Layer 7 of a small transformer language model trained on English Wikipedia (14 layers, counted from 0, width 64).
A neuron's activation on a vector x is SiLU(gate . x) times (in . x), where the dot is the dot product.

Input weights of the MLP neurons that the questions are about. A number n stands for (n - 500) times 0.0013.
n12 gate: 444 387 807 448 591 354 328 589 243 532 317 403 447 545 522 338 672 288 689 651 653 539 506 534 296 647 669 601 307 521 350 363 409 594 322 480 518 435 354 334 331 307 486 238 527 487 603 508 785 354 440 653 593 581 497 617 430 544 387 290 568 480 437 419
n41 gate: 279 710 597 402 533 684 473 397 512 459 549 513 494 421 656 525 453 363 256 537 300 427 556 555 392 445 495 560 605 391 593 499 437 523 538 691 403 710 385 397 348 566 372 561 373 517 678 675 809 695 398 477 660 484 477 470 397 694 603 493 584 274 520 536
n64 gate: 543 468 347 501 632 255 792 449 544 376 619 489 428 400 339 625 528 532 537 533 521 548 582 676 523 623 449 547 427 693 446 433 967 531 553 327 546 549 518 562 555 481 671 553 700 492 390 537 430 401 421 704 835 426 391 488 456 334 494 468 619 387 552 485
n86 gate: 441 510 332 364 414 532 675 547 534 663 529 366 455 602 474 502 688 594 573 565 424 437 576 574 535 576 416 533 588 462 651 671 493 429 345 480 408 497 415 381 594 596 438 527 431 375 388 313 508 459 537 554 612 420 371 536 354 454 518 556 397 388 532 473
n88 gate: 430 391 543 523 585 368 504 355 472 232 262 435 431 592 561 359 375 637 523 550 637 428 738 522 594 616 503 614 528 539 487 536 262 359 341 616 489 364 137 557 547 383 423 602 624 275 500 362 656 336 378 361 560 564 479 342 495 541 324 671 516 610 276 461
n107 gate: 674 344 491 620 476 509 536 505 272 340 420 595 423 650 413 719 640 519 427 456 568 391 520 515 416 536 533 505 277 731 524 494 580 550 696 642 598 322 390 530 566 245 318 524 455 580 567 680 630 638 489 404 728 342 608 281 476 721 542 548 447 304 500 635
n117 gate: 325 522 431 480 175 614 347 459 618 380 263 537 514 568 426 463 368 526 408 547 634 566 516 460 536 661 253 414 463 409 433 413 586 397 483 450 431 501 412 392 381 374 554 577 362 592 575 553 479 710 435 525 192 699 509 600 653 509 612 457 507 459 325 430
n120 gate: 384 501 609 501 508 553 528 571 621 433 547 518 336 477 587 575 393 546 543 733 699 181 546 402 731 494 605 417 366 641 485 583 561 603 344 363 379 244 411 580 510 515 442 471 376 222 597 405 529 569 244 553 547 711 426 560 494 503 449 521 735 602 692 300
n121 gate: 324 457 323 654 614 598 560 588 345 451 427 561 460 445 483 405 343 418 501 485 391 715 581 277 465 392 646 184 341 628 569 418 450 662 406 337 518 520 529 609 418 355 507 347 339 465 514 535 622 425 440 192 525 499 410 542 438 396 365 252 433 430 560 707
n132 gate: 421 616 377 649 388 772 661 665 745 553 357 547 503 348 760 467 479 527 576 487 298 484 432 572 560 570 264 408 457 512 516 708 584 302 659 587 421 477 392 478 546 360 709 507 196 472 686 581 524 593 633 610 645 382 433 462 353 562 344 539 571 597 442 355
n154 gate: 805 450 281 396 552 342 500 469 558 627 376 594 569 441 501 387 573 531 704 424 438 412 457 411 368 383 647 563 555 561 435 377 633 644 393 506 297 621 430 391 410 547 648 486 564 505 383 663 399 474 406 554 447 308 553 596 569 360 408 485 640 482 515 665
n157 gate: 565 148 519 570 496 525 636 691 562 420 332 461 570 635 450 439 494 399 478 452 741 578 591 351 710 674 495 415 443 455 454 417 677 357 530 288 542 584 554 317 319 521 494 281 581 527 389 617 660 479 476 760 523 438 587 296 619 586 317 428 312 600 360 463
n162 gate: 684 518 499 356 568 491 360 419 658 384 522 631 511 549 608 391 535 557 418 558 212 427 643 422 446 547 555 537 219 401 532 349 341 606 356 623 511 596 631 700 474 463 539 760 475 414 487 345 874 408 410 381 439 409 614 505 677 586 569 422 707 531 485 491
n167 gate: 452 515 577 887 477 586 610 480 574 509 458 199 665 549 690 407 523 467 534 235 443 749 401 254 428 584 703 552 441 480 627 514 555 545 483 568 187 449 575 382 723 485 618 407 339 481 636 197 528 522 501 562 537 564 536 498 595 510 558 659 478 516 528 560
n173 gate: 613 451 504 259 420 371 646 700 330 375 359 507 455 561 646 572 618 472 755 429 682 390 319 572 385 477 616 619 657 717 641 595 556 597 383 520 437 582 465 555 545 320 514 359 440 439 251 483 457 558 434 652 592 427 499 571 623 769 477 521 569 340 187 418
n179 gate: 324 612 337 504 777 494 645 464 292 740 426 487 486 477 392 437 440 637 625 398 366 573 524 609 571 577 526 455 576 769 353 302 722 575 489 474 410 529 518 640 608 504 551 522 669 659 557 411 611 301 780 450 332 389 571 349 280 616 437 555 343 512 288 489
n12 in: 689 466 508 370 445 548 423 447 386 286 475 521 581 437 478 388 467 499 392 505 491 657 397 558 520 619 643 473 411 777 324 551 497 557 394 426 565 294 535 182 432 581 447 487 508 469 588 223 657 445 567 442 691 487 716 301 354 271 456 591 520 592 615 551
n41 in: 434 373 475 457 473 581 426 538 544 303 517 828 347 396 486 335 435 622 517 650 555 535 515 512 513 464 323 526 436 581 613 403 480 715 413 490 673 443 465 278 486 436 555 593 478 777 397 610 419 417 655 746 540 544 377 556 654 656 549 474 451 570 453 347
n64 in: 664 364 577 256 461 355 356 649 398 327 393 692 553 453 257 451 494 545 338 443 497 503 518 717 316 468 585 755 624 614 376 271 597 593 490 584 538 405 470 529 620 633 621 683 460 698 400 287 614 585 352 495 485 301 603 573 435 625 643 410 433 391 668 445
n86 in: 409 590 485 337 405 410 484 528 566 433 496 467 385 573 331 430 417 532 500 540 491 494 350 381 415 426 529 519 304 535 472 430 524 701 699 604 400 345 608 531 571 223 493 475 545 613 574 654 430 654 619 494 611 354 613 384 635 547 515 605 496 489 392 477
n88 in: 506 506 320 608 381 281 549 527 491 605 368 352 423 524 469 640 511 518 400 431 523 166 584 500 371 759 444 423 569 307 329 656 429 377 512 320 181 621 395 388 454 424 651 311 447 336 518 421 558 370 534 225 582 659 251 730 485 431 469 617 600 357 612 441
n107 in: 485 442 693 547 425 662 451 548 373 601 539 652 327 387 458 641 532 465 687 680 477 489 257 507 499 469 660 740 494 496 401 226 561 550 462 617 571 517 416 495 533 683 219 805 420 427 382 407 435 509 601 625 423 326 435 337 162 415 704 502 415 395 630 449
n117 in: 409 370 647 579 422 650 456 593 433 522 525 529 575 465 414 555 329 630 335 533 492 540 631 553 457 636 517 611 461 609 419 416 494 584 591 408 758 523 460 457 489 467 575 755 592 516 648 629 462 464 653 673 472 744 508 598 660 344 572 639 566 588 500 492
n120 in: 723 555 479 493 426 356 553 560 343 396 508 486 507 478 450 458 575 576 807 741 466 315 557 552 440 397 351 450 574 325 513 571 457 518 407 344 399 347 430 744 455 486 671 358 530 377 502 459 520 785 786 519 674 383 447 563 502 567 405 662 516 679 402 382
n121 in: 575 628 477 221 617 597 531 473 359 477 504 505 520 458 375 215 397 521 517 397 433 374 654 335 446 628 474 353 526 645 403 268 521 475 757 286 563 533 477 546 445 477 703 684 394 639 736 440 624 457 754 188 264 642 506 582 365 477 453 421 347 488 639 514
n132 in: 620 769 295 714 351 471 423 541 322 534 527 656 586 361 486 313 754 549 572 574 429 581 687 671 748 377 410 467 515 590 536 625 403 465 353 445 491 316 547 339 412 605 533 554 318 393 592 688 382 560 427 434 457 703 623 567 535 543 416 526 642 501 422 788
n154 in: 565 576 649 309 603 531 507 699 593 528 613 604 668 486 453 421 683 331 705 543 508 427 304 619 635 538 364 511 270 547 614 463 373 598 437 293 538 443 343 373 555 563 468 667 645 290 408 559 392 542 598 646 691 421 449 535 623 594 591 562 637 401 542 372
n157 in: 517 680 607 607 537 218 377 498 547 561 589 564 487 447 330 521 423 534 436 533 525 468 478 544 430 550 651 473 557 313 315 445 505 648 573 439 541 428 627 238 514 507 374 350 569 407 257 591 436 388 576 683 628 424 586 757 440 471 465 414 490 698 295 323
n162 in: 425 485 482 556 402 348 435 479 429 557 570 626 451 409 886 439 558 538 587 510 644 586 300 545 534 676 441 459 706 590 389 312 520 384 461 476 680 153 494 332 445 338 576 395 502 637 294 472 592 340 480 480 515 402 558 489 364 429 500 628 589 487 669 552
n167 in: 513 428 530 646 411 356 632 475 461 328 463 440 427 198 468 608 375 282 476 229 607 581 583 527 358 371 629 610 586 403 499 483 360 616 298 282 408 424 287 322 711 464 317 510 348 601 225 581 446 348 499 595 430 447 409 787 512 426 463 536 469 398 522 536
n173 in: 540 586 644 361 505 369 454 359 224 300 431 561 470 576 807 430 509 359 519 586 484 711 534 488 368 708 490 145 654 507 701 458 559 477 444 656 426 785 620 439 447 400 431 430 529 675 493 650 734 436 649 530 603 427 314 528 593 672 658 565 750 497 411 423
n179 in: 251 467 552 607 509 279 470 527 720 750 465 550 386 520 188 588 488 522 491 708 464 525 404 483 405 613 339 437 479 468 298 351 696 553 285 521 622 479 508 680 506 500 292 562 665 426 338 651 481 403 707 748 679 446 325 439 525 512 587 468 256 457 492 616

Each question shows a token from some text and the vector x that enters the MLP there. A number n stands for (n - 500) times 0.015.

"ie": 382 463 490 560 269 524 618 648 397 460 604 398 560 410 444 471 546 456 582 633 498 422 607 453 586 542 635 466 558 298 474 550 380 760 574 517 625 618 548 293 684 575 412 352 787 596 299 408 525 324 460 572 509 605 594 413 313 470 505 482 669 560 400 531
Which neuron lights up most? n157

"an": 338 563 470 453 298 451 488 695 353 480 792 697 562 446 453 533 655 608 370 490 543 549 397 524 537 701 446 451 321 349 615 493 314 599 613 486 521 645 619 640 650 553 302 448 631 491 389 479 588 506 512 508 364 674 597 454 436 476 531 531 550 638 477 606
Which neuron lights up most? n167

"re": 525 774 278 450 451 482 616 486 635 496 506 363 438 451 344 534 500 602 584 340 358 394 539 309 370 536 469 470 347 606 441 325 255 513 651 520 485 667 642 564 519 544 648 601 492 698 457 446 598 503 621 494 421 618 760 380 615 426 464 441 544 530 544 577
Which neuron lights up most? n121

"'": 481 522 533 392 195 687 631 612 337 542 546 558 578 460 355 564 494 637 426 524 416 562 413 401 723 316 642 461 379 571 440 458 250 640 637 528 668 630 362 533 523 652 563 430 375 583 483 335 687 473 589 468 391 608 566 412 560 483 354 537 535 467 602 545
Which neuron lights up most? n121

"d": 339 324 492 451 272 341 596 665 419 508 791 452 668 494 509 486 612 520 497 416 525 419 556 527 649 594 543 482 439 437 590 577 320 715 564 525 556 505 391 429 811 646 410 444 519 443 451 493 543 387 312 558 565 513 626 517 490 664 611 529 618 595 418 577
Which neuron fires most, and how strongly? n167, at about 3.7

"put": 486 624 618 526 586 400 624 482 441 823 659 500 449 514 379 682 403 516 506 574 501 365 520 338 355 574 375 262 587 558 701 440 470 628 542 605 485 526 497 437 571 664 636 540 526 637 265 592 414 556 619 435 457 512 603 303 465 510 426 727 522 537 533 470
Which neuron fires most, and how strongly? n179, at about 11

"-": 463 519 557 500 575 390 559 706 523 512 553 409 455 505 468 522 453 657 526 581 676 273 622 535 439 431 395 522 493 306 488 423 293 393 533 636 617 714 479 367 601 558 508 291 523 618 431 482 628 725 442 453 454 204 463 364 485 328 389 531 547 502 706 458
Which two neurons fire most, strongest first? n88, n157

"c": 522 668 373 524 290 286 430 544 513 616 431 519 527 496 334 473 362 709 538 588 737 274 554 555 498 431 510 585 593 512 556 415 389 495 487 592 616 294 558 328 575 445 177 388 531 595 511 439 397 328 422 480 426 675 607 459 405 367 501 527 572 348 648 542
Which neuron lights up most? n88

"lo": 346 618 440 387 448 446 675 557 347 583 528 561 388 478 519 499 481 561 676 331 761 437 347 489 327 345 300 442 672 560 604 394 672 584 583 499 619 628 670 384 457 555 661 583 620 555 279 436 315 440 488 501 466 630 454 516 535 528 638 522 564 511 805 564
Which neuron lights up most? n64

"v": 404 443 648 476 365 65 553 606 390 473 599 567 423 692 479 603 460 545 551 490 792 459 582 557 582 483 523 414 462 463 535 644 475 563 499 620 571 464 546 257 625 550 385 594 290 475 602 438 496 439 610 600 584 547 604 469 389 356 630 460 583 455 716 629
The three highest activations, in order: n107, n12, n64

"for": 446 612 586 546 395 420 531 560 510 641 544 456 397 396 331 630 649 592 530 682 398 405 340 397 243 616 460 284 472 669 654 528 451 734 333 531 641 424 532 464 717 490 329 532 556 631 529 437 535 345 518 616 456 532 569 419 507 623 450 466 562 339 689 610
Which neuron fires most, and how strongly? n107, at about 10

"ed": 413 526 615 323 312 359 600 603 538 637 520 378 532 483 467 509 495 449 417 531 483 406 509 330 401 730 535 345 396 530 507 576 141 782 435 487 609 570 483 359 566 641 423 523 674 604 563 625 559 487 567 510 468 418 565 494 383 527 322 410 583 516 403 369
Which neuron lights up most? n12

" ": 493 591 395 523 461 447 508 490 503 462 598 569 532 369 445 491 503 627 437 427 717 296 592 488 403 451 320 466 446 430 549 564 539 412 519 579 458 576 495 222 710 574 453 470 757 743 557 258 447 734 709 490 328 438 434 449 615 478 383 374 601 491 494 492
Which neuron lights up most? n107

"ell": 321 483 722 185 493 340 508 471 352 545 503 441 511 438 528 602 355 408 625 392 689 482 695 308 307 648 496 348 563 493 644 519 317 524 266 457 585 464 473 467 345 668 522 422 528 462 423 486 633 480 546 748 530 513 520 325 432 589 562 580 562 600 492 594
Which neuron lights up most? n173

"ing": 429 457 471 478 285 432 508 548 698 610 513 436 544 515 333 483 412 420 427 588 483 442 555 439 348 585 530 359 249 634 544 502 147 617 456 380 656 598 481 620 498 466 533 431 478 756 565 599 499 391 693 469 410 326 542 450 511 502 293 560 486 478 413 551
Which neuron lights up most? n121

" be": 510 758 520 437 447 388 498 585 533 594 576 481 528 462 463 586 285 585 474 496 348 325 410 375 562 519 453 352 384 510 608 396 392 480 579 700 363 426 541 319 646 728 521 401 626 722 399 470 607 440 504 827 431 439 610 365 465 396 547 593 469 418 553 254
Which neuron fires most, and how strongly? n86, at about 2.3

" may": 274 378 431 499 465 460 740 536 540 585 466 638 572 448 561 465 383 540 453 551 532 334 488 467 677 489 394 502 558 543 670 314 395 632 623 536 605 329 535 350 696 420 716 492 564 636 470 376 378 454 462 613 423 299 411 537 528 319 393 613 685 540 699 569
Which neuron lights up most? n64

" State": 451 506 441 369 275 425 485 622 415 492 514 550 512 379 465 686 571 530 486 715 407 492 365 511 454 604 454 493 401 338 477 395 157 502 535 605 522 548 515 574 570 679 473 497 719 561 358 480 496 450 636 709 579 594 509 259 476 358 355 397 634 551 552 688
Which neuron fires most, and how strongly? n162, at about 1

"n": 397 493 432 589 480 345 529 743 278 605 639 564 624 315 517 460 508 665 476 423 603 473 627 435 539 645 336 455 556 626 638 557 550 348 597 479 543 598 461 304 687 628 529 530 507 711 368 546 345 431 657 691 378 361 622 497 605 545 459 572 565 471 567 572
The three highest activations, in order: n132, n157, n64

"udi": 435 542 537 337 302 571 666 430 316 479 620 551 457 366 399 441 553 565 592 622 406 464 329 396 520 444 442 457 299 361 477 441 408 496 581 421 523 517 755 412 546 611 301 508 443 538 349 224 392 522 504 400 510 571 553 501 412 595 480 522 723 530 743 697
Which two neurons fire most, strongest first? n162, n121

" P": 390 505 473 408 339 260 522 669 476 612 481 642 588 590 572 457 492 638 510 584 476 345 557 568 425 379 419 388 463 382 547 417 486 418 617 684 499 622 526 273 653 676 398 250 514 567 579 524 400 454 710 626 389 451 585 518 675 465 433 458 723 393 654 568
Which two neurons fire most, strongest first? n154, n86

" V": 493 552 502 470 308 409 511 658 401 504 460 557 587 424 495 355 369 543 520 579 397 411 580 475 383 467 496 493 379 341 646 457 546 507 610 630 538 536 585 281 658 816 442 317 623 475 569 481 449 506 769 517 371 405 578 326 747 488 330 425 678 443 687 438
Which neuron fires most, and how strongly? n154, at about 1.9

"ri": 452 697 365 451 400 493 643 391 523 389 610 410 728 427 380 560 333 589 618 462 645 573 336 428 416 492 574 555 377 482 575 383 555 656 577 488 410 545 501 443 630 415 495 526 559 505 421 434 739 642 582 552 277 647 425 415 466 521 502 647 506 431 665 882
Which neuron fires most, and how strongly? n167, at about 11

" an": 541 507 539 494 547 493 501 534 364 567 600 585 493 383 580 454 394 607 504 472 303 564 469 463 556 549 242 423 322 559 611 444 275 501 527 520 650 539 502 356 616 563 280 442 570 746 506 451 340 767 547 703 475 418 478 301 557 373 462 551 583 387 797 434
Which two neurons fire most, strongest first? n107, n41

"–1": 468 712 608 426 449 305 546 477 398 445 561 359 683 365 501 638 461 641 399 612 610 464 569 395 340 398 543 496 534 548 548 399 478 430 426 697 671 774 543 348 672 668 439 558 347 667 482 251 406 622 371 592 422 445 373 520 519 472 461 550 546 627 522 479
Which two neurons fire most, strongest first? n167, n173

" the": 559 683 418 477 533 532 518 713 367 503 557 529 483 476 471 500 364 637 570 588 270 512 306 466 496 453 368 544 425 541 521 468 171 700 599 506 630 591 552 245 597 614 588 437 599 672 539 488 430 660 488 649 487 356 418 482 597 400 293 436 588 423 697 532
Which neuron lights up most? n154

" 14": 534 726 384 552 527 455 600 610 514 532 602 526 506 589 448 462 440 484 389 646 599 448 601 403 476 644 400 557 531 520 553 407 477 549 475 810 592 636 551 205 803 590 362 394 600 720 506 430 490 459 616 484 291 417 520 465 606 350 432 513 540 651 513 560
Which neuron lights up most? n179

" Na": 473 397 548 702 328 306 724 660 467 524 616 536 524 458 615 583 438 634 498 544 709 435 456 598 416 393 418 554 466 480 561 404 526 528 550 563 534 555 499 483 587 725 362 554 589 570 538 509 486 707 646 584 263 584 481 364 645 425 477 517 614 512 856 758
Which neuron lights up most? n107

" |": 472 679 381 445 499 678 565 436 304 541 477 486 569 358 407 517 476 533 400 557 801 353 484 452 398 587 395 402 578 397 462 464 252 546 454 659 561 642 541 363 580 645 562 410 437 590 636 430 432 553 506 492 511 204 562 420 723 402 506 555 597 629 716 540
Which neuron lights up most? n179

"mon": 548 593 467 325 355 402 710 614 588 555 499 360 584 459 500 542 699 620 478 308 587 575 256 376 512 637 486 304 358 452 641 595 410 533 458 537 395 379 526 524 623 660 530 392 454 406 413 406 504 492 457 566 508 652 427 149 503 616 521 445 658 499 504 693
Which neuron fires most, and how strongly? n86, at about 2.5

",": 500 546 571 413 118 678 600 654 643 589 542 552 631 451 406 482 440 675 349 393 453 523 477 518 483 515 498 434 475 347 435 481 174 601 476 618 552 584 394 331 683 501 339 467 592 548 520 491 569 434 491 637 488 454 455 361 456 374 484 427 598 659 447 412
Which neuron fires most, and how strongly? n117, at about 3.8

" who": 467 479 291 487 361 762 623 721 399 688 485 579 451 560 527 569 221 583 488 487 392 429 518 530 461 415 310 411 436 545 677 494 390 550 597 609 589 510 606 316 597 583 618 543 384 597 492 397 636 583 497 682 456 470 585 460 470 305 292 531 450 515 651 524
Which two neurons fire most, strongest first? n121, n132

"min": 324 402 507 330 187 511 636 332 534 483 686 420 604 540 591 472 359 663 531 456 732 565 410 549 428 630 492 460 446 288 496 432 384 505 368 439 512 463 536 572 395 489 445 499 581 271 372 404 510 691 454 600 589 706 589 450 476 653 563 552 504 554 549 633
Which neuron fires most, and how strongly? n120, at about 3.8

"na": 557 430 479 394 79 422 519 484 456 543 547 412 421 403 472 511 403 529 411 582 536 570 405 629 603 608 480 431 396 441 466 558 285 451 548 388 581 535 577 784 620 652 301 604 527 598 354 432 625 313 486 585 434 604 599 344 560 407 517 504 640 491 553 773
Which neuron fires most, and how strongly? n162, at about 3.7

" of": 488 435 381 448 433 451 509 520 633 576 557 454 468 384 456 544 382 564 482 510 499 548 404 569 493 335 458 472 342 679 540 456 157 675 430 530 731 593 601 411 495 597 387 339 582 720 550 595 787 514 491 470 389 336 503 464 438 385 396 379 643 469 572 620
Which neuron lights up most? n162

"tt": 434 545 358 403 289 485 526 296 427 579 630 633 550 653 508 572 413 560 636 424 754 471 576 478 602 703 569 310 573 578 531 688 391 345 550 506 690 590 419 497 410 455 433 550 547 489 330 493 604 623 507 589 563 771 420 293 666 558 540 590 526 507 441 570
Which neuron fires most, and how strongly? n173, at about 7.8

"ni": 451 668 320 470 195 568 649 528 431 448 517 515 523 400 466 419 348 691 553 555 710 458 560 449 512 508 499 543 333 426 467 578 389 531 600 420 514 557 491 591 670 569 442 519 610 506 301 341 740 370 537 554 339 611 519 576 459 558 375 531 631 320 373 789
Which neuron lights up most? n88

" is": 482 645 502 472 375 317 621 602 537 537 519 644 621 470 412 630 248 459 403 339 398 376 465 422 463 554 533 483 307 546 623 358 274 579 544 652 470 548 464 566 666 666 501 424 580 667 438 460 383 491 410 606 479 252 427 466 501 263 438 565 531 418 636 313
The three highest activations, in order: n64, n154, n132

" (": 438 502 508 471 455 411 457 614 508 526 496 396 552 329 457 581 509 610 434 363 601 478 604 524 416 415 475 475 455 513 534 544 351 654 466 746 608 863 597 281 650 642 480 401 487 559 578 497 484 642 679 587 372 434 401 472 792 419 462 570 392 624 678 302
Which neuron lights up most? n167

"front": 439 590 456 418 508 524 632 582 542 657 503 418 623 381 410 628 495 490 669 656 525 354 510 475 470 459 580 419 610 507 592 501 384 488 587 640 466 692 531 269 498 719 497 455 513 688 457 490 284 472 511 727 503 494 390 191 668 636 275 619 461 634 469 570
Which neuron lights up most? n154